Layer 2 of a small transformer language model trained on English Wikipedia (12 layers, counted from 0, width 128).
A neuron adds its activation times its output weights to the MLP's output. To switch it off is to set its activation to zero at one token and run the rest of the model.

Output weights of the MLP neurons that the questions are about. A number n stands for (n - 500) times 0.002.
n47: 693 576 339 481 477 502 583 558 369 480 513 600 673 339 550 462 361 445 449 574 452 525 629 509 454 509 584 518 505 474 553 494 661 358 567 413 477 598 518 411 623 528 539 415 441 462 561 481 473 394 435 293 411 447 467 508 395 541 474 548 430 729 415 514 442 576 512 522 475 592 453 561 520 469 450 513 494 487 634 560 359 449 429 632 512 583 397 470 482 570 607 457 511 690 467 709 617 553 513 533 402 369 421 545 453 283 459 435 580 549 460 518 625 517 441 371 439 531 482 367 447 570 284 558 859 500 458 492
n81: 619 505 507 508 438 556 458 554 483 484 455 533 686 357 415 390 362 348 351 599 515 509 608 564 420 463 598 484 537 581 481 520 482 526 522 575 722 497 586 546 484 388 599 367 503 502 517 399 601 541 349 490 440 471 586 485 438 662 528 647 271 646 399 560 568 392 618 474 540 689 533 388 439 462 500 207 464 593 720 510 482 499 536 465 670 557 591 372 465 396 680 405 434 587 430 408 456 534 408 525 610 502 358 574 669 479 466 408 682 537 381 692 526 382 316 462 408 467 659 461 452 574 415 236 527 569 584 461
n83: 478 506 503 543 478 447 468 447 576 391 436 448 531 604 470 358 372 494 539 378 342 508 423 393 525 414 471 470 417 605 562 587 438 549 442 500 597 392 548 505 551 429 535 562 539 605 490 549 561 484 559 425 579 526 481 508 542 446 521 483 457 500 554 428 427 542 451 514 417 520 442 510 502 467 438 524 502 428 350 542 419 532 446 476 566 383 619 521 491 472 507 579 668 579 553 528 532 451 494 462 465 528 557 500 489 534 445 581 644 666 501 567 531 427 517 453 576 526 547 453 439 696 599 514 454 437 460 468
n91: 588 386 403 568 491 394 435 423 564 572 272 468 683 510 483 456 403 583 634 486 515 484 456 518 580 556 606 372 412 353 512 516 459 505 507 564 527 454 579 443 412 526 538 437 681 510 510 585 465 539 502 692 484 384 489 350 518 542 471 395 472 384 621 570 408 393 390 571 464 504 450 505 541 488 502 295 721 384 498 539 572 504 438 408 594 428 388 614 501 421 561 654 590 467 444 593 392 452 649 471 600 675 492 500 409 632 413 537 682 490 513 375 543 476 580 598 460 354 529 535 476 551 545 491 468 496 548 565
n97: 454 469 498 446 492 413 530 523 366 509 341 589 443 511 573 448 379 562 475 599 382 542 452 433 580 568 470 581 571 525 421 429 506 463 599 438 449 609 404 673 449 495 400 450 444 580 524 529 589 483 449 375 450 576 453 484 465 573 477 715 510 523 526 461 432 531 540 497 441 429 629 466 411 402 518 611 614 550 501 499 529 517 449 508 524 490 587 541 591 583 621 547 472 514 546 388 369 318 92 498 621 581 527 466 385 328 535 626 505 444 479 595 530 495 597 534 508 517 579 482 441 642 562 668 418 479 474 531
n98: 490 494 467 410 495 428 540 560 537 593 332 514 464 315 436 457 534 534 510 458 548 508 538 491 632 448 512 515 435 551 380 556 511 550 533 398 557 505 534 514 524 519 464 511 404 530 536 590 434 457 539 489 434 622 434 570 574 528 604 497 482 592 439 402 541 523 461 591 405 510 457 603 543 419 511 411 567 604 463 496 589 478 475 475 480 442 531 576 479 457 505 460 337 443 468 445 836 414 310 510 538 478 566 428 600 383 561 533 334 524 565 688 558 472 592 417 497 393 528 604 506 434 529 464 502 477 602 524
n140: 415 436 468 604 470 527 588 495 465 513 547 549 492 643 562 353 397 423 510 419 580 527 578 492 475 573 520 365 368 383 540 483 453 430 539 575 470 476 518 533 368 664 487 547 545 470 490 638 423 668 474 488 519 409 420 495 572 464 442 362 230 604 660 582 498 578 428 450 416 496 549 399 674 439 597 469 628 402 433 476 615 557 450 312 638 457 607 486 613 577 428 433 591 458 418 559 600 511 487 439 581 538 468 492 368 631 456 540 840 567 400 506 390 521 459 468 491 432 437 562 433 480 416 572 478 486 445 612
n177: 431 327 418 408 518 566 538 601 483 443 520 585 435 491 504 461 505 588 466 429 576 636 569 591 439 463 476 474 562 563 626 457 501 387 489 632 437 455 489 646 494 447 538 511 425 528 505 424 483 540 470 541 495 519 483 562 497 588 510 336 555 526 538 411 510 430 448 444 470 577 585 481 478 477 510 612 723 644 470 490 514 650 463 430 571 505 661 451 477 523 449 483 405 623 330 354 389 469 470 448 507 492 630 450 483 477 454 568 504 277 515 652 463 463 518 573 463 499 483 564 602 501 376 458 461 401 611 440
n184: 519 476 542 455 409 452 454 424 558 381 525 473 474 427 428 702 470 406 444 449 443 487 449 474 556 497 577 458 454 460 517 382 538 316 632 281 479 467 480 488 449 531 253 441 624 564 510 562 486 291 487 675 535 473 541 443 627 627 532 473 613 469 556 499 471 377 505 479 487 535 457 485 428 475 563 544 534 510 450 587 534 392 449 394 542 474 462 532 450 605 424 505 683 524 421 583 650 394 563 549 436 470 655 424 652 541 352 586 643 582 527 704 407 528 505 419 459 485 554 593 547 502 562 475 635 476 586 452
n230: 406 425 317 425 469 522 547 583 477 421 388 598 645 396 474 453 479 342 656 584 621 593 556 562 509 503 465 602 490 566 510 422 462 450 557 605 409 553 546 501 586 395 559 475 548 368 431 432 623 393 394 617 354 485 583 530 394 542 541 424 280 602 393 597 581 457 504 300 536 509 606 606 476 454 551 608 453 565 638 563 510 415 491 620 570 551 501 563 439 605 494 391 341 592 574 444 485 604 579 478 410 554 404 657 668 327 497 443 657 340 456 551 410 297 448 423 390 626 552 491 512 528 358 469 728 580 512 418
n263: 441 535 579 313 495 445 559 606 514 522 466 565 406 541 405 487 522 501 546 440 450 546 517 519 606 489 608 513 439 538 515 528 562 381 398 459 576 494 550 655 410 543 412 513 384 588 586 594 441 492 531 516 618 497 499 559 541 528 515 848 692 531 501 390 463 466 426 479 584 552 326 494 512 473 430 430 410 493 395 524 469 282 488 619 453 558 548 607 573 529 482 511 433 571 546 614 332 394 425 482 482 403 427 514 637 506 466 563 328 565 438 636 525 523 393 460 483 408 649 568 476 553 339 414 512 493 471 454
n309: 425 508 707 637 453 417 479 445 478 436 455 581 456 479 592 534 498 465 453 516 546 521 563 591 607 430 455 592 489 489 568 498 512 550 576 460 403 419 503 460 544 494 442 440 411 617 573 675 544 518 578 375 536 522 469 499 559 475 419 570 531 464 549 316 509 469 447 463 433 578 571 409 384 455 393 537 562 469 452 442 554 497 486 456 623 487 512 385 546 460 440 461 366 546 522 502 341 555 552 524 476 444 478 428 530 501 457 504 320 571 459 511 624 494 594 460 435 538 579 493 483 608 492 601 596 529 540 485
n325: 306 474 446 525 508 495 479 595 545 374 274 640 448 413 487 457 282 605 395 534 688 513 490 562 389 495 512 516 428 498 501 654 474 501 593 672 606 433 530 557 504 507 477 480 470 314 420 484 557 544 555 260 414 588 581 543 492 417 516 302 330 583 421 460 491 537 435 472 576 458 647 501 481 709 573 535 532 636 422 527 588 585 438 535 604 406 525 507 555 538 497 495 421 756 552 439 27 550 186 456 524 491 717 601 588 357 582 485 587 335 561 498 569 481 493 504 477 539 646 535 458 230 568 579 537 533 547 531
n410: 413 422 562 452 490 485 449 434 418 348 502 590 381 498 452 490 392 548 342 440 354 473 517 568 475 461 417 505 404 600 518 484 478 496 515 440 610 522 457 626 509 513 447 510 416 511 532 503 523 416 573 426 661 522 488 446 469 504 535 484 535 424 420 487 552 473 460 541 589 583 471 417 530 458 562 488 595 598 482 436 556 472 533 500 434 461 509 395 447 467 451 495 453 500 430 566 483 503 745 591 503 554 539 625 492 323 493 495 563 543 495 693 514 452 579 572 449 531 561 641 646 589 379 655 437 564 485 506
n440: 388 525 467 476 484 513 461 544 525 350 521 588 456 497 407 503 498 534 445 471 581 564 450 541 529 506 463 551 597 523 495 479 517 487 605 587 719 488 565 388 575 495 516 451 438 438 476 562 463 531 501 576 548 428 499 583 497 503 537 326 613 516 385 437 517 478 531 442 528 444 456 469 510 462 564 496 516 497 462 375 488 503 536 403 458 459 539 407 505 517 536 508 456 625 449 532 546 575 445 436 584 466 467 548 538 521 481 558 513 417 416 573 469 432 560 356 541 511 646 666 489 457 546 540 592 502 362 465
n451: 433 674 406 376 617 544 440 654 604 617 643 348 654 791 416 458 611 375 497 487 417 595 487 376 468 296 476 677 570 489 385 477 585 739 434 396 497 583 629 442 545 546 570 443 492 510 347 499 603 310 579 469 618 671 568 558 404 363 354 502 448 503 449 519 531 526 396 603 553 474 389 473 313 400 334 301 351 466 691 520 413 458 428 532 501 617 430 332 387 470 631 574 682 642 666 512 596 344 369 680 625 292 398 521 636 290 485 480 369 440 511 514 693 583 405 527 617 479 465 474 586 536 435 561 477 424 539 404

Each question names a token from some text and the token that comes next. It shows the activations a of the neurons there, in the order above. A number n stands for (n - 500) times 0.03.

Then comes g, the gradient of the next token's log-probability with respect to the MLP's output, scaled to length 1. A neuron's effect is roughly proportional to its activation times (output weights . g). A number n stands for (n - 500) times 0.00084.

"on", then " techn"
a: 537 816 608 841 584 656 793 863 596 601 572 582 773 624 630 610
g: 411 466 377 388 415 632 676 659 456 763 399 648 335 535 547 411 397 541 449 351 238 412 497 476 624 515 387 520 516 346 411 399 441 453 512 375 554 451 403 499 384 711 483 609 282 516 407 518 495 420 436 443 396 305 467 426 369 493 507 556 583 477 440 673 453 547 545 585 402 512 500 418 295 543 532 520 372 302 558 650 642 508 698 520 458 374 614 445 375 562 804 598 552 528 634 453 527 532 482 532 440 452 464 564 623 553 544 719 558 443 441 496 509 484 700 587 330 719 701 574 593 538 482 547 568 547 470 505
Switching off which neuron hurts the next token most? n97

"iting", then " Professor"
a: 566 813 604 787 586 660 741 833 578 597 595 572 748 603 614 675
g: 554 535 653 387 676 299 622 514 581 510 549 602 321 607 593 400 558 529 571 431 440 526 441 401 624 579 392 486 538 554 281 580 467 458 533 567 536 497 561 603 322 474 460 489 433 533 542 295 243 563 619 431 524 727 305 522 485 534 615 473 437 528 304 626 439 529 475 597 597 394 426 556 568 640 479 548 479 273 720 478 319 447 544 576 487 619 565 867 502 519 507 431 392 311 523 447 447 612 592 548 479 511 555 559 605 523 502 359 454 414 402 563 580 285 268 540 449 430 521 707 494 433 332 566 441 455 482 600
Which two neurons, each switched off alone, lower its probability most, in order? n263, n98

"ner", then "os"
a: 573 821 607 771 574 654 729 830 579 601 587 572 745 607 611 681
g: 456 590 554 651 529 427 174 661 456 398 344 536 622 418 497 499 600 311 440 533 467 519 561 438 396 588 324 668 596 506 480 307 537 282 471 597 427 495 468 478 522 547 511 229 580 568 673 523 527 318 376 511 707 608 562 629 666 564 622 661 555 640 674 546 688 694 540 597 550 459 495 448 383 549 419 502 516 523 517 512 368 576 729 633 447 559 418 407 378 575 443 414 419 423 380 469 540 571 478 389 437 460 527 231 509 497 595 536 393 669 321 629 541 366 464 425 500 444 553 502 423 424 470 593 558 361 505 440
Switching off which neuron hurts the next token most? n81

" her", then " throughout"
a: 561 822 598 805 586 658 752 848 576 605 583 576 771 614 617 657
g: 487 436 455 411 451 682 436 304 570 357 428 507 375 508 594 563 358 487 504 416 368 556 608 439 577 375 458 400 582 384 623 509 600 528 662 312 447 527 654 454 670 511 316 615 425 503 752 469 641 741 658 540 667 573 466 251 388 359 648 560 556 666 390 417 396 538 392 294 653 560 452 454 448 588 625 418 429 443 459 639 612 480 418 522 442 324 417 436 567 475 628 442 551 577 387 545 526 559 439 781 556 573 512 497 625 434 538 517 351 483 534 593 643 569 507 365 597 568 399 458 311 390 381 501 387 506 592 519
Switching off which neuron hurts the next token most? n325

" Three", then " Son"
a: 541 798 611 844 585 659 783 858 585 591 581 585 766 619 626 623
g: 332 646 426 489 426 529 552 565 574 734 583 494 493 579 271 621 566 480 470 521 455 220 709 293 621 644 618 581 397 564 418 695 487 410 352 688 510 430 393 481 276 532 294 537 335 602 533 442 588 348 430 460 463 316 539 595 469 528 586 509 585 420 490 560 410 620 540 546 433 489 398 421 430 592 492 523 493 523 365 490 556 523 341 560 684 688 595 422 518 620 587 559 234 383 699 441 416 418 610 418 465 405 531 475 504 489 500 458 575 481 305 520 362 533 609 667 406 402 529 544 721 479 522 539 564 600 554 467
Switching off which neuron hurts the next token most? n263

" Tem", then "ps"
a: 574 821 588 763 564 658 713 817 564 593 603 580 746 589 604 711
g: 508 360 459 456 503 658 571 493 517 517 479 548 393 465 540 613 461 490 462 348 443 548 546 463 709 531 346 403 596 428 603 409 692 537 447 417 496 352 396 466 385 514 669 546 510 417 681 524 335 394 709 426 544 387 740 378 374 552 780 529 441 394 593 631 176 428 443 474 335 563 639 553 465 597 510 557 397 446 353 504 598 657 314 431 601 512 583 535 541 485 289 340 552 599 572 496 470 410 396 632 512 550 493 573 696 398 679 529 567 536 441 539 440 618 349 333 564 653 574 382 433 499 489 583 532 468 349 644
Switching off which neuron hurts the next token most? n325

" chair", then " the"
a: 554 804 617 815 577 661 759 840 575 590 594 584 755 614 618 660
g: 545 729 488 477 522 463 466 598 401 420 491 572 305 636 606 529 484 570 589 488 587 499 591 444 446 400 381 619 356 714 501 357 476 441 516 641 592 526 497 485 368 188 475 630 416 523 688 333 613 346 463 551 575 373 530 603 669 418 635 564 658 634 371 494 561 470 270 359 530 429 255 587 569 329 499 469 506 479 389 667 323 325 536 791 433 494 401 561 468 351 523 482 515 554 574 577 533 648 521 694 418 390 469 491 500 471 449 436 380 600 417 600 499 644 476 471 619 508 512 442 336 354 537 544 633 539 509 519
Switching off which neuron hurts the next token most? n263

" mass", then "es"
a: 572 813 601 770 576 661 716 820 563 591 588 583 735 594 604 704
g: 454 524 651 564 678 331 424 541 497 509 440 300 611 535 566 431 461 397 436 569 487 607 361 627 372 586 620 636 528 472 547 400 293 475 449 598 377 493 499 516 486 428 513 270 518 271 496 668 696 357 431 524 498 594 478 504 459 390 435 525 471 509 619 515 574 683 702 501 391 566 577 432 752 357 406 559 650 654 481 602 432 424 377 344 571 533 497 414 450 306 567 439 550 499 664 518 598 597 605 519 613 266 517 428 420 501 583 389 511 530 543 422 463 264 683 518 361 460 433 503 676 387 371 447 506 530 756 614
Switching off which neuron hurts the next token most? n81

" sur", then "prise"
a: 546 801 604 831 576 652 779 854 575 595 586 586 765 620 619 639
g: 537 740 471 516 641 562 512 483 446 494 312 742 592 499 429 459 599 610 426 462 693 470 380 586 618 544 288 349 475 576 426 440 375 657 639 443 529 474 485 426 531 645 688 507 691 585 463 647 392 443 270 541 426 471 300 605 465 595 381 536 489 404 353 386 569 461 420 531 560 450 603 402 700 503 417 561 588 545 583 507 319 615 483 446 475 476 403 549 403 602 510 483 576 623 491 442 610 568 535 467 514 483 425 230 541 288 222 591 465 465 491 535 505 430 630 584 357 524 588 287 545 587 569 488 675 519 482 286
Switching off which neuron hurts the next token most? n91

" Music", then " in"
a: 541 807 613 842 590 661 782 858 585 587 578 594 767 625 627 629
g: 504 440 463 431 439 613 539 465 590 421 505 486 445 602 680 445 544 583 415 486 527 562 411 404 456 486 510 437 335 446 361 648 523 605 763 387 462 542 440 418 701 647 422 648 389 515 677 531 403 834 527 657 610 601 310 454 299 628 533 530 604 543 226 580 488 355 477 579 481 573 521 448 659 594 567 525 500 446 503 716 421 603 649 229 404 473 501 425 372 586 439 455 404 464 349 516 393 467 646 732 513 408 524 570 647 418 371 430 475 425 529 498 430 369 361 547 609 474 311 436 549 545 444 458 446 457 645 460
Switching off which neuron hurts the next token most? n177

"ti", then "on"
a: 533 805 611 844 585 655 802 856 589 584 576 594 761 618 617 622
g: 536 491 460 314 546 359 409 621 493 489 558 581 502 587 519 679 536 406 577 364 466 435 646 377 539 511 533 475 475 561 513 442 597 396 571 655 473 564 410 445 408 409 494 256 447 620 289 484 274 378 443 235 438 444 512 456 596 447 700 587 353 503 632 578 510 617 366 518 361 420 495 431 585 522 485 457 440 511 559 256 555 468 469 686 696 517 532 469 693 548 456 629 414 389 553 512 580 424 521 306 222 429 597 590 558 633 666 748 516 461 378 462 608 606 462 500 537 600 608 592 428 479 648 485 593 650 304 591
Switching off which neuron hurts the next token most? n140

"org", then ")"
a: 549 807 607 813 583 653 767 853 583 593 579 583 756 613 619 660
g: 500 359 418 487 461 575 593 528 465 587 585 558 414 445 556 426 508 511 468 412 359 558 479 412 558 471 434 582 542 377 326 567 631 624 561 298 605 615 425 307 595 654 483 484 469 499 503 588 536 454 394 517 346 352 596 374 476 514 712 510 588 476 214 290 388 680 432 641 459 576 532 435 657 475 536 557 407 479 567 588 621 579 553 579 380 595 635 396 476 582 585 628 575 496 469 450 653 526 343 637 351 479 710 868 475 444 495 507 480 504 373 408 467 619 381 533 474 757 453 423 440 507 382 294 440 588 290 476
Which neuron, switched off, raises the next token's probability most? n91

"S", then "II"
a: 569 818 607 793 572 655 744 830 569 600 574 585 754 604 614 669
g: 590 429 498 724 556 358 382 448 294 553 371 542 517 565 554 406 501 343 554 439 677 497 467 427 228 492 384 309 504 402 373 389 540 387 321 625 422 645 627 567 496 536 513 385 397 517 324 631 441 383 439 526 413 472 670 570 562 617 572 607 472 312 680 568 449 678 308 418 593 489 456 590 418 427 529 468 552 507 664 572 654 427 386 915 519 533 587 348 612 427 382 698 475 381 534 492 519 391 516 618 504 601 543 525 517 560 557 530 391 518 596 441 573 526 459 584 551 450 584 352 555 422 368 482 550 614 547 558
Switching off which neuron hurts the next token most? n91

"00", then ","
a: 547 805 608 841 579 655 792 859 583 594 575 588 765 622 621 624
g: 543 442 594 516 594 554 491 393 388 512 569 563 424 440 634 648 413 381 530 442 519 465 704 539 462 452 293 509 485 387 494 603 449 344 399 393 366 548 517 469 411 280 503 449 326 248 516 543 417 552 582 553 566 630 568 582 618 445 211 590 540 570 329 441 409 310 332 443 476 518 644 506 641 446 579 647 631 500 599 665 410 404 401 571 504 625 575 659 538 537 389 482 502 467 607 589 512 408 536 520 493 426 536 304 627 555 619 645 613 674 597 543 591 631 518 261 529 604 489 299 694 460 437 583 339 572 292 546
Switching off which neuron hurts the next token most? n140

"ner", then " ("
a: 556 810 618 808 582 656 761 843 590 592 584 579 754 619 617 647
g: 517 492 403 486 584 513 473 289 663 463 431 608 497 348 258 564 521 473 494 341 645 373 379 838 713 506 530 500 551 410 522 575 521 415 554 243 510 539 566 550 488 363 464 561 542 535 464 408 297 572 583 414 603 423 533 414 540 720 544 618 627 434 590 622 409 434 384 498 597 514 618 390 583 463 451 406 536 529 658 270 359 644 680 529 610 618 412 545 411 597 491 583 501 560 384 391 535 492 417 311 691 563 538 367 498 411 640 386 622 465 547 383 556 543 565 619 333 421 443 530 513 664 365 564 469 308 443 524
Switching off which neuron hurts the next token most? n91

" He", then " had"
a: 562 805 606 804 576 660 750 836 575 587 586 586 752 604 610 664
g: 483 322 518 252 417 702 342 317 505 638 471 569 570 429 395 616 386 441 261 542 426 473 507 672 686 564 551 487 545 599 547 388 564 600 450 406 319 581 323 436 702 618 466 374 746 629 465 449 489 607 706 530 607 439 412 390 340 422 466 486 426 387 686 449 554 498 487 589 542 541 591 529 567 440 486 557 729 681 523 586 550 645 470 369 462 393 398 567 527 545 375 468 582 551 404 433 463 442 495 583 326 677 566 515 581 437 488 426 511 359 513 538 532 422 473 434 360 471 324 467 719 493 683 372 404 544 523 629
Switching off which neuron hurts the next token most? n177

" Year", then " Hon"
a: 549 799 614 818 584 658 767 838 578 579 589 588 752 609 619 649
g: 509 435 621 373 379 284 352 585 583 495 598 739 556 490 608 580 478 511 613 538 561 556 588 591 534 538 467 358 388 485 580 499 436 480 408 491 425 225 512 547 459 644 493 528 379 422 378 454 349 511 398 573 378 443 489 538 631 572 418 449 542 493 585 366 614 561 282 454 457 493 634 568 429 504 377 485 470 467 505 240 501 337 636 572 626 820 536 372 583 484 541 543 410 501 397 427 608 577 387 507 448 683 630 347 382 511 594 508 422 478 629 444 668 398 666 501 302 655 401 409 422 566 572 507 502 814 492 652
Switching off which neuron hurts the next token most? n177

" end", then " sub"
a: 571 824 595 782 567 654 732 843 565 610 587 581 754 607 617 680
g: 487 569 518 478 243 607 523 375 627 297 530 460 429 497 578 612 500 626 379 459 420 447 579 350 508 564 522 668 617 596 428 551 425 304 540 364 620 498 336 510 571 564 340 517 436 634 563 389 502 443 434 577 377 553 600 506 328 336 566 533 529 615 178 403 470 538 534 676 627 550 450 636 466 515 696 458 399 649 400 384 452 433 377 544 412 635 412 521 462 577 658 641 468 408 346 609 732 705 318 536 590 309 472 415 419 565 491 644 504 655 504 573 527 369 480 500 480 655 506 596 277 585 487 524 482 458 514 590
Which neuron, switched off, raises the next token's probability most? n91

"ser", then " des"
a: 556 809 609 805 586 655 763 842 588 590 585 586 749 607 616 662
g: 545 618 511 585 334 642 676 550 394 471 541 560 518 533 272 580 505 572 509 764 519 374 491 314 430 429 408 660 426 484 406 577 353 443 419 299 528 563 566 439 510 663 431 508 527 713 689 552 636 568 370 454 537 581 481 505 198 589 463 575 450 438 365 560 566 350 525 558 469 553 379 535 302 607 726 416 481 583 501 420 617 461 613 413 305 399 510 460 434 682 474 580 523 534 487 477 394 445 418 527 620 431 378 504 346 565 450 584 471 559 656 489 426 551 493 555 630 422 724 591 315 591 398 499 670 343 523 319
Switching off which neuron hurts the next token most? n81

" period", then " Simon"
a: 543 807 607 836 577 654 781 859 580 595 580 589 760 623 623 633
g: 471 602 542 611 440 464 487 538 670 526 457 393 586 499 464 532 647 464 383 389 664 522 602 328 354 634 450 560 510 561 439 570 657 385 452 593 280 302 323 614 467 577 540 435 620 177 506 521 437 416 422 557 564 545 693 571 556 522 465 588 441 401 535 353 626 685 602 605 631 524 458 665 383 446 463 515 521 557 491 466 602 540 320 516 592 487 609 399 567 491 298 262 404 315 446 497 585 400 564 434 434 469 590 688 482 525 561 585 585 603 459 481 444 440 505 719 206 501 402 408 554 375 456 440 410 721 481 633
Which neuron, switched off, raises the next token's probability most? n91

"on", then " however"
a: 537 817 606 844 584 655 797 866 598 605 571 582 776 626 633 602
g: 510 252 441 434 289 622 484 602 578 652 385 549 514 528 487 574 476 661 390 538 464 612 228 477 539 368 270 353 423 508 385 459 606 462 549 470 623 464 481 411 606 679 752 579 461 442 515 526 371 501 518 437 420 328 669 361 484 558 435 550 630 391 591 486 401 586 499 522 355 554 455 678 468 429 453 583 535 379 578 375 757 468 695 649 335 447 490 464 564 594 481 610 582 315 551 461 413 342 405 713 529 478 529 532 555 500 631 481 643 440 602 381 687 373 561 585 416 481 466 432 610 483 400 516 508 569 353 672
Which neuron, switched off, raises the next token's probability most? n81

"te", then " mix"
a: 565 820 597 800 583 657 761 849 577 598 584 580 756 605 616 661
g: 397 480 589 644 609 578 640 412 557 621 471 549 489 543 253 483 635 524 515 504 505 522 253 604 406 439 598 435 335 598 553 694 575 425 483 637 544 514 417 497 418 372 475 531 411 507 264 328 399 641 516 560 494 432 558 520 361 512 328 466 540 375 563 642 522 548 500 557 322 581 503 506 349 482 439 480 518 602 436 432 580 589 519 356 548 581 578 518 387 478 578 599 374 481 592 476 379 448 643 475 651 507 470 741 461 481 579 434 704 435 531 492 345 603 581 700 575 502 211 370 526 722 423 422 329 382 769 357
Switching off which neuron hurts the next token most? n177

" uses", then " a"
a: 540 794 619 835 586 656 779 850 584 584 588 583 759 616 615 638
g: 633 587 528 425 434 304 435 508 621 413 565 656 481 420 526 515 594 469 559 394 609 406 934 362 490 386 427 192 317 618 507 459 596 440 555 468 549 588 309 555 572 425 530 391 491 560 662 544 496 292 362 340 571 513 645 434 509 515 592 512 499 433 334 411 494 574 331 391 537 395 465 450 609 525 599 489 440 492 400 632 403 452 398 687 572 419 497 497 577 411 411 592 533 607 601 477 584 751 367 653 319 462 580 500 506 476 435 642 441 606 623 541 611 633 431 466 536 648 571 416 370 448 503 535 491 530 324 577
Switching off which neuron hurts the next token most? n325

"\n\n", then "Sch"
a: 680 948 506 551 506 635 517 801 504 742 577 518 799 583 611 824
g: 556 551 534 428 415 377 401 388 386 498 456 433 546 445 433 532 484 461 421 543 381 767 498 350 484 439 502 486 607 468 487 267 476 528 640 540 490 403 415 461 647 523 662 380 553 276 755 628 530 622 447 476 517 660 422 600 590 410 511 595 382 381 413 434 411 629 495 644 426 577 587 332 744 460 434 538 715 375 529 565 588 532 286 436 482 480 423 307 424 646 347 534 574 529 461 627 430 433 489 584 549 451 486 545 587 475 301 575 500 519 510 471 617 453 492 148 638 521 659 445 477 433 541 542 610 671 598 717
Which neuron, switched off, raises the next token's probability most? n177

" A", then " n"
a: 548 811 605 833 585 658 780 850 575 594 575 585 765 616 619 631
g: 489 525 461 646 718 385 564 426 334 534 504 469 564 507 372 610 418 640 495 446 536 565 501 812 599 412 541 450 423 557 614 408 814 692 612 472 503 366 581 494 535 440 539 720 582 506 447 508 335 560 467 437 588 529 498 395 420 404 464 372 463 448 591 464 491 560 306 512 378 498 442 313 565 426 363 474 678 732 515 495 647 611 570 205 605 437 464 424 338 468 618 474 572 539 635 495 460 512 552 573 572 535 521 580 454 406 375 529 444 530 523 516 508 357 668 382 252 467 279 372 453 546 488 487 389 666 596 389
Which neuron, switched off, raises the next token's probability most? n263